Layer 4 of a small transformer language model trained on English Wikipedia (8 layers, counted from 0, width 96).
Take only the direct path to the model's output, skipping the later layers: a vector added to the residual stream pushes a token's score in proportion to its dot product with that token's output vector.

Output vectors of the tokens that the questions are about. A number n stands for (n - 500) times 0.0049.
" help": 487 472 473 525 481 477 564 466 532 435 472 490 447 494 469 483 408 487 533 534 432 594 573 419 459 642 433 528 374 439 465 591 455 587 415 360 597 554 412 249 404 380 549 600 620 435 574 567 574 591 605 557 451 502 568 518 601 446 570 545 536 606 588 442 516 418 515 624 463 549 552 502 389 441 487 648 383 547 437 566 509 372 404 564 560 537 558 474 502 479 397 498 543 434 516 533
" Places": 335 372 409 413 414 562 561 577 523 526 312 475 438 548 523 391 443 545 539 569 422 631 414 450 448 353 323 493 554 550 538 481 641 548 332 215 602 462 429 421 365 442 508 536 552 555 500 444 368 503 466 527 388 337 492 614 655 571 488 613 566 605 646 633 582 389 589 463 429 556 451 522 575 409 362 421 404 457 628 695 662 423 620 559 439 418 298 529 363 575 529 539 587 419 420 598
" Insecta": 417 575 439 319 251 349 586 580 500 420 493 344 343 590 597 357 446 520 594 548 496 357 579 371 649 676 475 487 428 618 366 672 430 389 496 197 589 514 719 369 589 387 483 488 553 615 534 608 763 488 526 282 497 122 331 514 432 690 739 601 696 548 489 700 427 571 507 578 511 645 471 417 546 394 489 658 389 580 472 719 749 521 347 568 443 473 368 488 476 510 297 433 200 407 680 617
"live": 369 551 509 392 437 528 454 376 360 389 434 498 357 500 510 521 391 514 515 617 601 405 595 442 594 508 416 707 433 467 453 596 609 335 398 427 630 430 399 308 584 510 576 548 634 560 604 389 463 413 558 590 380 441 529 508 477 635 506 660 545 615 552 581 465 555 358 487 366 432 475 473 503 442 527 645 615 486 596 606 680 487 512 492 457 437 397 626 692 538 359 626 596 451 520 565
" Racing": 529 578 380 515 433 597 548 461 521 495 385 570 402 463 504 407 432 524 483 686 520 482 726 451 464 623 503 526 411 472 555 470 479 476 489 412 568 492 433 383 435 374 412 600 559 426 604 547 597 470 444 539 461 510 467 453 553 484 534 448 676 540 661 641 414 622 514 382 574 611 559 438 570 478 389 525 362 517 460 606 631 519 479 536 547 514 534 582 543 569 455 498 361 537 560 664
"ible": 288 503 584 354 534 630 594 569 538 465 357 427 370 503 575 419 463 569 609 553 459 348 412 448 604 461 251 640 475 486 536 533 608 351 363 365 701 446 684 412 387 380 546 470 493 500 619 497 602 525 519 465 492 507 618 518 421 495 470 613 553 589 748 451 349 597 331 603 558 594 481 505 602 478 251 635 448 569 413 712 684 382 534 588 396 551 486 538 754 606 432 472 313 513 643 633
"Histor": 414 439 399 273 494 461 513 456 450 349 464 516 401 606 532 445 517 467 484 460 410 525 507 464 526 356 323 521 506 664 540 411 470 397 451 411 555 444 569 556 480 381 521 453 573 363 549 393 497 562 624 593 349 286 404 755 543 619 448 722 528 520 592 500 255 552 687 371 457 476 402 568 461 380 398 679 690 369 576 682 700 484 555 538 443 402 472 659 503 516 473 601 480 494 481 568
" NLS": 347 384 308 440 528 522 592 385 610 241 430 558 157 631 440 128 345 496 436 651 397 422 693 412 496 473 359 532 414 514 500 535 462 481 405 194 773 500 490 370 468 281 396 712 672 456 695 620 621 463 536 517 294 374 524 572 607 563 684 782 642 691 615 663 369 588 416 435 545 754 542 383 434 287 326 766 511 517 395 856 972 343 551 516 325 368 560 687 629 413 403 428 339 353 533 782
"agu": 579 513 526 315 497 526 520 486 620 467 428 478 288 528 507 381 364 445 615 483 488 418 487 497 540 577 610 412 454 541 432 459 608 663 569 539 695 463 591 417 434 337 557 650 562 511 536 596 465 569 597 477 408 440 392 670 620 507 494 638 556 460 588 529 482 577 324 295 422 557 460 396 433 495 454 564 759 461 490 492 694 390 466 652 371 478 547 478 689 399 486 527 458 451 458 563
"Can": 432 460 464 520 401 437 605 538 540 492 546 400 279 482 452 521 467 434 523 451 456 553 523 472 410 460 455 594 429 573 528 566 612 514 594 396 549 511 428 508 408 460 421 478 548 457 530 432 460 425 566 534 388 507 484 641 551 402 557 592 464 543 508 459 403 565 411 431 413 466 549 521 369 416 546 515 565 569 570 613 670 421 594 550 590 506 496 487 442 440 634 545 597 536 479 538
")": 483 497 568 561 608 679 381 497 409 506 333 552 507 503 447 475 569 683 404 654 473 595 567 483 339 354 598 382 459 415 440 500 604 393 454 623 543 498 548 602 545 523 615 418 277 610 573 654 593 631 617 436 549 558 447 644 514 540 561 445 513 489 492 578 583 397 596 479 495 503 450 472 405 514 451 462 558 537 728 523 535 585 594 544 405 351 493 534 454 432 667 403 524 482 450 677
" said": 409 509 374 517 453 431 450 560 461 426 520 494 380 587 432 553 417 429 574 566 536 553 480 462 518 581 361 536 475 516 488 507 407 568 540 323 608 571 537 474 455 381 418 573 600 480 577 568 580 533 516 551 523 380 547 509 597 518 519 715 558 657 572 439 515 591 616 446 526 394 423 518 606 492 486 660 386 381 438 598 523 457 353 488 398 587 616 606 602 508 424 376 560 468 561 692

Output weights of attention head 2. The head adds the sum of these rows, row i times number i of z. A number n stands for (n - 500) times 0.00093.
o0: 516 409 386 573 878 751 446 201 636 625 400 394 582 654 535 538 663 654 493 626 620 472 510 365 724 577 472 481 599 293 581 425 753 795 629 602 614 299 476 530 650 460 446 459 465 608 399 470 657 479 396 524 385 433 263 410 502 498 365 398 423 425 467 354 580 408 561 586 333 502 281 337 386 588 550 702 518 478 478 668 741 268 450 413 397 392 624 465 407 409 528 647 537 410 656 625
o1: 445 609 349 451 630 574 682 563 586 702 235 551 469 718 464 375 568 671 488 154 422 538 512 532 405 777 527 401 506 597 762 533 608 538 567 641 467 400 335 557 522 671 676 499 417 550 681 451 379 491 307 335 690 581 384 464 518 584 185 429 732 454 298 562 477 344 141 624 303 537 702 587 464 407 517 602 489 387 505 414 626 105 640 402 700 546 672 696 497 468 510 512 601 449 398 160
o2: 560 475 738 576 342 477 227 429 477 312 484 536 496 419 335 448 496 364 298 631 439 642 487 549 189 250 677 413 550 297 455 576 655 398 545 561 534 505 541 317 423 410 497 518 462 483 458 584 756 527 681 497 432 551 610 457 271 440 721 532 436 465 551 584 529 416 630 532 699 628 519 295 416 366 582 382 741 873 599 545 833 535 459 425 276 366 656 298 466 419 633 414 270 449 340 730
o3: 698 395 581 294 769 758 351 588 631 497 311 411 446 709 522 451 818 543 478 667 388 408 596 508 451 505 419 532 429 365 425 350 652 513 356 874 691 407 471 446 499 692 700 530 404 630 651 607 492 425 707 446 526 791 412 671 490 695 267 354 343 469 524 432 503 507 517 574 340 641 446 608 310 507 236 610 559 486 560 568 729 576 623 581 523 467 423 499 593 417 591 308 680 369 308 485
o4: 424 507 470 571 336 239 533 642 477 463 570 435 449 380 452 323 270 637 288 338 420 598 601 647 429 618 527 444 611 595 564 537 417 275 506 138 275 635 500 446 387 543 503 478 506 376 413 423 332 647 428 128 613 484 568 322 354 533 662 594 693 646 650 835 418 519 438 572 515 495 762 491 636 404 618 374 434 481 419 149 347 346 433 394 623 540 389 691 418 708 478 650 436 590 461 467
o5: 592 463 518 378 577 670 549 472 567 562 512 560 577 566 544 457 736 713 771 413 416 394 470 256 560 453 552 634 514 385 535 242 659 510 589 584 622 648 660 228 671 723 667 548 556 677 538 289 419 591 569 671 375 690 303 701 638 683 370 528 266 448 480 561 518 665 363 364 384 491 395 839 193 521 333 857 538 353 534 706 459 778 626 614 275 622 444 403 734 535 385 550 664 495 830 397
o6: 520 587 397 545 294 254 536 455 513 353 784 492 398 373 535 389 147 397 525 384 511 390 428 549 604 489 344 484 641 665 613 656 389 509 678 219 234 599 671 509 541 400 454 542 707 292 255 415 498 575 413 522 498 290 448 409 510 303 608 694 557 450 398 551 330 605 284 352 647 363 416 615 615 506 792 387 572 614 589 317 307 552 278 464 469 547 540 397 526 568 350 682 368 671 712 358
o7: 440 505 467 588 659 824 505 405 483 533 137 617 521 686 486 568 723 551 439 545 494 667 526 378 336 401 630 454 447 383 460 471 662 626 493 620 761 412 428 522 424 592 479 406 261 777 639 596 554 455 531 467 416 617 433 615 586 628 459 317 457 433 603 418 586 375 648 530 452 517 470 480 237 522 342 613 514 371 605 748 596 588 802 556 379 530 509 504 513 274 658 306 555 368 350 687
o8: 508 534 383 662 226 264 579 619 419 480 538 441 582 499 394 636 386 456 578 281 621 616 369 474 507 688 605 498 594 537 437 632 454 349 334 314 339 751 467 437 444 367 340 500 519 528 282 554 448 453 378 674 527 314 672 424 458 311 640 519 734 578 571 545 650 434 771 545 616 645 895 575 823 451 547 450 278 512 308 551 344 346 337 627 592 481 540 449 494 628 436 671 509 347 443 532
o9: 484 484 438 465 191 223 688 660 400 536 806 407 509 359 546 403 395 362 796 302 499 349 513 527 558 639 440 486 520 637 578 573 268 532 407 326 393 586 606 500 495 468 486 586 742 373 364 354 332 443 453 624 591 376 563 502 493 414 367 671 587 598 373 436 341 693 309 387 470 472 459 721 688 459 534 464 432 626 410 474 387 494 321 725 637 640 498 357 525 534 420 723 509 584 706 207
o10: 481 436 807 285 572 459 553 590 391 541 724 489 395 202 346 199 562 661 864 600 286 587 354 426 413 397 523 591 241 452 472 520 480 135 243 574 569 541 607 341 442 733 787 538 619 481 656 363 334 526 564 556 464 526 566 637 353 577 528 685 281 447 460 722 449 638 326 493 602 613 595 574 360 309 409 476 546 485 613 486 550 464 577 447 478 490 183 634 403 754 559 580 578 610 609 345
o11: 577 429 729 465 613 726 327 464 404 359 257 558 493 445 391 334 613 598 370 702 361 700 548 434 206 355 654 511 497 378 433 559 737 343 426 566 741 499 475 406 509 669 711 400 345 774 559 530 443 624 632 514 388 655 470 480 449 617 550 430 408 509 653 599 434 399 424 441 454 568 496 396 284 306 383 557 653 613 671 642 747 430 764 480 293 389 499 487 499 360 658 447 462 366 442 674
o12: 426 388 573 401 223 258 686 485 497 487 757 561 547 348 415 576 460 406 636 389 600 425 509 427 717 567 542 501 554 421 495 550 410 486 358 263 367 769 570 389 424 431 316 564 720 452 299 355 449 463 572 491 477 414 723 407 449 409 595 524 576 558 597 570 509 692 521 594 593 494 311 669 571 698 675 446 381 520 380 631 274 422 359 540 466 640 303 452 369 612 440 766 608 520 671 404
o13: 778 457 685 392 460 724 314 429 327 316 573 602 502 510 495 287 778 482 565 517 343 364 650 370 405 282 553 369 560 468 344 514 577 641 551 623 710 357 525 508 450 649 765 576 612 397 653 480 593 523 681 656 418 519 418 721 473 831 683 566 327 325 277 421 372 621 223 385 428 593 290 711 325 373 541 481 681 606 756 514 537 691 613 570 337 527 636 274 567 453 721 501 346 687 670 566
o14: 493 663 507 549 246 521 393 439 508 454 314 554 580 696 404 653 675 278 419 404 579 510 459 622 180 494 630 179 349 419 515 435 546 462 344 704 486 577 277 314 363 513 409 566 438 544 683 699 796 487 520 344 543 674 581 680 406 357 455 435 687 475 320 526 564 492 663 478 671 734 499 728 408 532 411 493 562 520 418 546 437 409 519 705 554 439 602 285 596 518 496 251 529 415 105 661
o15: 577 311 635 517 623 723 328 418 447 345 497 498 451 478 389 726 500 524 495 815 442 773 472 355 545 365 588 513 321 381 310 628 673 363 274 543 577 498 579 639 481 465 397 413 410 704 397 549 611 489 591 294 385 427 539 525 496 638 732 363 282 437 783 497 556 392 899 644 595 587 400 328 482 672 405 383 561 482 557 733 368 593 655 497 378 443 364 584 393 383 510 290 473 272 439 871
o16: 569 592 371 633 289 477 799 412 593 764 448 476 659 463 529 669 481 519 484 351 629 672 583 487 555 542 462 422 495 505 572 534 561 686 521 451 523 710 479 620 429 358 106 450 490 457 336 506 520 569 545 456 530 520 527 366 418 417 402 387 735 520 697 520 475 598 860 637 516 562 438 582 517 604 541 481 393 462 387 665 576 675 370 582 547 546 443 531 466 421 516 447 587 339 365 359
o17: 601 383 624 474 396 383 347 383 352 146 780 664 429 359 493 515 501 362 635 625 516 536 364 236 772 386 458 462 686 395 442 542 570 457 495 408 491 642 815 305 695 427 533 601 749 496 402 329 501 570 590 657 252 340 434 511 588 443 845 591 358 489 584 588 396 562 373 257 612 540 264 683 552 510 651 581 637 665 603 653 436 657 336 527 208 426 526 224 523 440 402 632 343 523 924 621
o18: 668 514 589 483 559 670 281 487 492 482 422 431 460 457 533 381 542 623 237 701 434 588 720 487 208 386 580 541 510 406 337 392 487 434 481 615 704 430 427 593 403 620 582 464 418 513 728 651 505 514 766 437 559 768 581 682 502 732 407 374 494 540 640 628 464 584 702 504 425 517 544 531 355 428 402 450 524 459 504 393 643 687 727 559 481 478 410 619 488 599 599 399 522 532 306 653
o19: 245 613 373 513 554 307 608 563 566 517 599 367 435 469 546 566 480 593 492 288 415 270 365 428 810 683 346 806 687 413 703 256 504 582 760 396 214 337 746 271 579 624 633 655 564 402 451 353 355 484 274 643 629 450 416 345 582 292 525 615 627 543 479 384 443 524 189 515 373 341 900 474 643 512 608 725 392 432 298 332 353 341 298 427 628 585 584 620 506 668 286 646 572 642 710 324
o20: 537 335 185 696 350 629 682 414 617 395 226 595 564 512 582 697 389 775 297 195 677 509 655 370 659 391 540 411 693 496 720 481 775 819 651 321 408 853 718 529 571 364 247 486 445 837 72 228 357 576 677 440 459 364 453 426 676 365 564 528 601 363 819 560 508 471 583 352 379 313 337 629 351 977 576 597 418 488 499 747 476 510 496 562 298 760 502 407 498 380 562 751 589 514 654 566
o21: 757 402 661 344 547 529 221 499 261 298 343 614 368 704 501 674 604 282 604 473 570 411 398 451 556 398 499 366 537 487 293 553 536 438 426 696 505 589 513 479 553 505 458 357 470 485 500 619 598 473 451 447 488 360 305 665 521 588 678 413 172 320 352 301 476 511 531 477 573 685 218 360 580 477 589 334 617 587 617 731 201 440 419 569 343 305 598 352 438 511 564 469 462 415 557 662
o22: 707 436 638 590 528 544 286 406 474 476 184 602 483 476 390 439 703 570 115 515 411 474 532 537 167 284 643 392 598 476 370 455 529 498 505 632 553 481 398 347 398 519 654 558 427 497 681 727 692 615 599 627 469 482 602 589 423 576 738 373 421 316 339 496 526 342 401 450 586 667 691 365 279 381 604 370 674 597 577 408 561 426 638 521 390 362 649 340 564 536 585 367 367 420 198 654
o23: 411 501 406 498 281 188 531 723 631 281 702 369 444 530 600 493 531 399 635 313 426 479 479 418 667 556 479 737 633 509 559 478 472 251 435 385 342 509 686 214 497 492 486 620 598 580 326 368 507 405 461 662 442 654 623 454 504 448 448 708 611 521 565 517 578 500 368 628 534 464 861 748 707 508 509 641 330 491 383 440 450 531 325 538 503 775 461 344 553 567 380 503 423 581 739 253
o24: 532 432 705 472 668 625 309 250 541 483 324 479 690 453 481 645 444 420 402 794 596 847 444 436 276 549 581 545 602 276 264 495 843 470 378 407 785 572 471 446 474 452 336 310 459 613 411 703 631 534 570 529 396 493 662 535 418 379 446 269 367 563 740 465 705 460 956 488 667 528 492 423 461 470 572 528 583 556 480 655 826 577 756 447 269 481 481 535 401 419 477 465 583 336 359 737
o25: 614 234 476 469 286 100 603 757 470 500 685 563 513 447 529 560 589 210 712 255 720 280 559 478 807 522 337 578 501 600 630 562 293 599 304 513 429 790 536 526 457 411 396 612 650 466 531 305 343 369 718 519 469 271 501 523 568 447 459 486 552 582 493 442 470 594 414 314 441 513 378 458 764 615 324 340 417 643 445 665 333 372 353 594 548 409 333 257 399 450 426 441 420 532 706 224
o26: 122 708 393 487 414 399 646 500 506 510 626 452 384 462 555 403 244 512 779 491 398 672 413 471 513 805 471 637 408 617 550 548 486 376 445 131 500 456 517 458 522 500 470 376 572 525 371 333 409 516 196 323 523 568 439 422 385 381 370 619 738 713 575 547 460 526 483 598 593 395 664 680 625 363 581 636 372 350 336 369 462 431 550 477 672 718 452 668 491 523 406 641 565 469 672 344
o27: 580 685 442 520 421 182 170 539 542 293 762 270 525 531 657 551 569 507 412 416 539 457 364 444 477 637 383 693 649 452 491 201 602 348 650 400 384 586 700 66 497 714 521 591 552 403 458 584 547 561 471 524 527 771 520 491 592 388 598 507 659 624 521 546 465 577 388 489 427 430 717 830 552 496 572 778 452 405 297 275 371 762 242 627 560 583 548 349 562 702 192 502 350 558 519 300
o28: 446 364 306 539 335 213 533 632 413 596 507 366 524 508 525 509 460 339 591 264 584 357 603 615 489 640 557 535 575 748 513 697 197 613 459 439 344 453 418 545 474 374 450 576 486 373 354 589 398 514 403 485 575 361 642 465 465 397 442 503 685 581 502 259 531 464 432 430 424 483 633 263 855 356 521 248 377 495 295 428 397 298 314 574 647 487 691 400 452 456 435 557 484 473 594 297
o29: 463 635 544 300 590 568 611 472 593 615 601 558 412 424 625 567 409 541 632 492 420 652 262 324 555 585 371 526 191 485 675 376 686 589 536 455 441 478 672 468 632 632 477 401 644 562 567 298 491 516 305 510 607 770 320 563 651 655 218 492 568 680 477 507 241 668 383 793 369 377 203 728 236 659 560 780 579 606 496 558 460 607 445 551 613 681 344 624 565 422 341 537 676 353 524 311
o30: 245 639 332 688 702 707 776 447 468 450 128 580 469 625 558 357 489 851 582 413 631 429 549 495 449 372 483 543 522 644 562 505 649 590 650 391 681 323 437 723 458 591 609 354 375 661 425 422 330 372 271 237 413 259 309 516 553 616 485 568 450 443 464 315 448 414 495 440 515 255 359 398 188 497 521 455 299 339 636 593 488 313 778 362 609 670 331 725 419 386 716 666 690 538 590 480
o31: 342 547 380 577 530 668 632 355 527 804 451 457 544 313 495 237 432 755 710 619 491 550 736 493 411 543 572 415 320 433 590 601 424 571 492 371 687 423 303 686 439 547 544 389 544 544 705 260 375 502 408 335 428 396 361 419 453 547 271 613 639 568 492 640 369 585 427 211 407 328 349 490 412 475 288 517 553 399 316 470 386 234 753 496 438 391 480 608 372 419 482 586 515 632 666 609

Each question shows a token from some text and the vector z that the head gathered there. A number n stands for (n - 500) times 0.0053.

"s": 494 563 527 517 442 519 402 532 587 520 487 522 491 480 513 363 500 389 471 560 451 359 576 540 474 533 495 488 609 454 482 515
Which three tokens does it push up most, strongest first? " help", " Racing", "Can"

"1992": 598 544 665 542 462 474 274 715 376 268 560 874 397 585 480 577 528 449 588 279 504 391 650 261 580 328 398 192 427 343 632 726
Which of these tokens does it push up most? ")"

"1989": 571 531 675 548 482 490 305 693 386 305 562 859 388 623 460 570 523 481 610 303 493 405 667 285 551 319 399 214 418 362 626 686
Which two tokens does it push up most, strongest first? ")", " NLS"

" reb": 520 600 465 610 436 535 347 514 537 556 618 550 541 495 454 317 447 368 481 577 375 338 517 548 477 578 570 439 545 492 537 597
Which two tokens does it push up most, strongest first? "ible", "live"

" Ell": 645 551 476 573 493 463 368 504 583 386 470 544 536 325 427 452 583 399 505 610 555 421 499 484 564 522 429 545 507 544 540 396
Which two tokens does it push up most, strongest first? " Places", " help"

" at": 440 607 417 624 432 609 407 519 608 615 632 541 436 609 512 272 383 481 507 547 382 436 575 545 481 602 473 522 564 341 545 494
Which of these tokens does it push up most? "agu"

"-": 500 557 496 498 447 628 538 448 409 608 620 566 529 639 364 266 463 629 471 610 486 360 492 515 406 529 505 515 455 597 507 533
Which of these tokens does it push up most? "live"

" combat": 494 420 519 483 429 542 438 475 585 526 633 545 624 409 422 459 540 501 479 580 526 425 455 532 544 533 503 425 488 539 479 457
Which of these tokens does it push up most? "ible"

" am": 483 597 478 583 457 537 412 533 563 578 543 544 512 536 486 326 500 379 486 532 458 339 528 535 455 552 532 445 604 466 522 548
Which of these tokens does it push down most? ")"

"rio": 456 464 490 380 400 488 494 558 551 483 447 471 408 481 469 399 567 543 465 490 477 415 423 530 532 511 554 489 508 507 545 481
Which of these tokens does it push up most? " said"

"der": 607 575 273 641 434 694 186 758 342 421 532 631 514 278 344 501 596 316 530 520 639 102 212 537 523 442 707 407 428 688 719 735
Which of these tokens does it push up most? " Places"

"ate": 478 544 462 525 458 555 415 540 591 531 645 544 507 441 465 377 483 475 480 618 460 379 455 603 510 499 587 548 485 536 492 526
Which three tokens does it push up most, strongest first? "ible", "live", " help"

"t": 431 604 540 431 635 514 532 474 507 499 555 663 455 502 346 363 494 520 511 609 527 288 492 520 407 410 537 511 471 509 516 522
Which of these tokens does it push up most? "live"

" well": 670 549 280 646 393 730 171 757 300 425 532 671 532 265 279 514 590 353 509 565 660 55 172 540 538 422 721 381 421 703 717 772
Which of these tokens does it push up most? " Places"

" (": 571 526 600 576 457 503 242 720 414 273 524 828 421 522 516 559 561 384 630 313 534 410 651 306 625 438 367 297 468 321 578 702
Which of these tokens does it push up most? ")"

"=": 427 478 503 396 380 504 561 508 499 601 564 494 468 515 421 296 468 444 497 505 497 454 494 515 449 545 523 382 555 558 711 499
Which of these tokens does it push up most? "Can"

"h": 597 473 524 415 525 478 518 402 662 448 527 543 500 368 456 358 561 474 466 534 466 392 577 421 619 437 485 465 482 379 494 520
Which of these tokens does it push up most? " Racing"

" found": 604 545 468 507 524 453 388 498 606 396 547 535 534 320 412 478 575 429 488 592 512 436 502 459 549 489 468 498 484 550 555 449
Which of these tokens does it push down most? "agu"

"j": 604 677 496 517 611 440 469 439 533 476 470 471 448 405 507 172 549 331 536 599 458 153 595 495 514 336 552 519 585 434 473 587
Which three tokens does it push up most, strongest first? " Racing", " help", "Can"

"ena": 590 385 488 573 483 538 383 472 573 468 544 547 640 315 431 477 598 397 535 539 618 378 449 571 593 505 474 482 507 502 495 452
Which of these tokens does it push down most? "agu"

" sc": 603 575 409 565 485 512 340 573 503 434 590 543 542 416 425 390 569 371 510 559 534 360 501 452 447 456 509 386 500 536 656 596
Which two tokens does it push up most, strongest first? " Places", ")"

"1997": 493 524 630 578 465 500 276 700 418 316 535 829 390 547 459 585 570 453 623 359 498 408 600 358 563 494 379 328 497 345 518 627
Which of these tokens does it push up most? ")"

" good": 611 561 281 614 419 692 197 763 331 414 498 623 483 288 334 499 595 336 522 521 630 104 196 529 530 439 718 404 429 681 730 733
Which of these tokens does it push up most? " Places"

"Co": 543 475 473 441 394 553 538 510 409 475 436 456 449 535 397 348 546 500 520 458 567 450 377 515 496 547 468 455 431 570 606 494
Which of these tokens does it push up most? "Histor"

"\n\n": 517 375 511 439 347 555 530 494 463 563 533 483 554 589 289 438 534 617 480 508 604 445 437 491 486 668 416 400 498 519 638 463
Which of these tokens does it push up most? "Histor"

",": 546 549 534 495 476 541 424 467 622 491 542 566 473 449 468 356 490 457 470 569 432 402 543 486 580 510 516 447 529 433 455 507
Which of these tokens does it push down most? "Histor"

"ti": 437 540 478 521 564 582 446 475 730 600 643 594 537 519 548 281 467 499 531 556 415 294 583 597 598 447 629 649 527 431 483 556
Which of these tokens does it push up most? " help"

")": 432 512 512 418 572 525 502 467 480 493 530 643 489 452 345 403 532 523 500 592 500 351 446 501 468 579 512 504 568 430 436 561
Which of these tokens does it push up most? " Insecta"

"iot": 623 548 466 498 551 426 378 501 646 374 528 514 529 272 429 486 627 402 505 592 513 394 484 468 589 477 500 539 482 575 540 462
Which of these tokens does it push down most? "agu"

"d": 526 607 469 558 488 542 340 532 597 531 577 556 550 459 431 336 449 381 450 636 432 334 493 610 515 571 610 496 547 465 555 561
Which of these tokens does it push up most? "ible"

"ng": 510 672 522 518 609 519 518 470 465 486 553 568 469 546 471 221 489 468 583 632 504 246 588 509 485 338 526 615 407 539 490 535
Which of these tokens does it push up most? "live"

" Ka": 576 442 491 486 504 534 456 396 611 457 471 484 540 333 348 388 538 407 467 626 569 355 506 517 542 519 484 449 537 504 447 426
Which two tokens does it push up most, strongest first? " said", " help"

"1970": 535 525 612 564 424 537 274 690 453 313 531 817 407 536 462 578 531 467 580 374 543 410 565 361 552 427 420 329 427 449 600 584
Which of these tokens does it push up most? ")"

" an": 521 589 420 552 440 542 407 553 516 511 605 526 505 439 445 358 483 424 456 634 473 384 406 590 424 512 571 512 492 564 583 523
Which of these tokens does it push up most? "ible"

"ava": 437 579 402 526 566 572 411 481 733 630 585 516 558 498 529 264 483 449 527 587 481 312 542 583 525 529 586 624 580 426 511 539
Which of these tokens does it push up most? " help"

"mar": 396 583 470 594 520 538 425 531 591 564 616 511 495 448 575 267 570 382 558 530 498 282 498 571 510 532 562 580 495 567 419 544
Which of these tokens does it push up most? " help"

"to": 587 571 457 536 493 543 399 497 621 523 534 507 508 470 473 317 536 412 530 541 479 219 560 543 584 461 575 446 550 397 475 621
Which of these tokens does it push up most? " Racing"

"ub": 501 612 402 556 475 539 331 552 569 532 604 601 554 484 466 374 464 400 515 473 646 364 476 504 513 513 480 374 469 485 520 550
Which of these tokens does it push up most? " Places"

" but": 526 533 447 521 440 538 418 527 545 497 584 528 509 410 433 382 480 449 445 656 489 391 427 593 461 510 553 538 507 539 568 489
Which of these tokens does it push up most? "ible"

"lis": 442 580 458 533 507 524 382 529 576 510 596 588 505 524 527 372 469 473 565 394 576 393 540 525 503 534 446 417 448 451 470 515
Which two tokens does it push up most, strongest first? ")", " Places"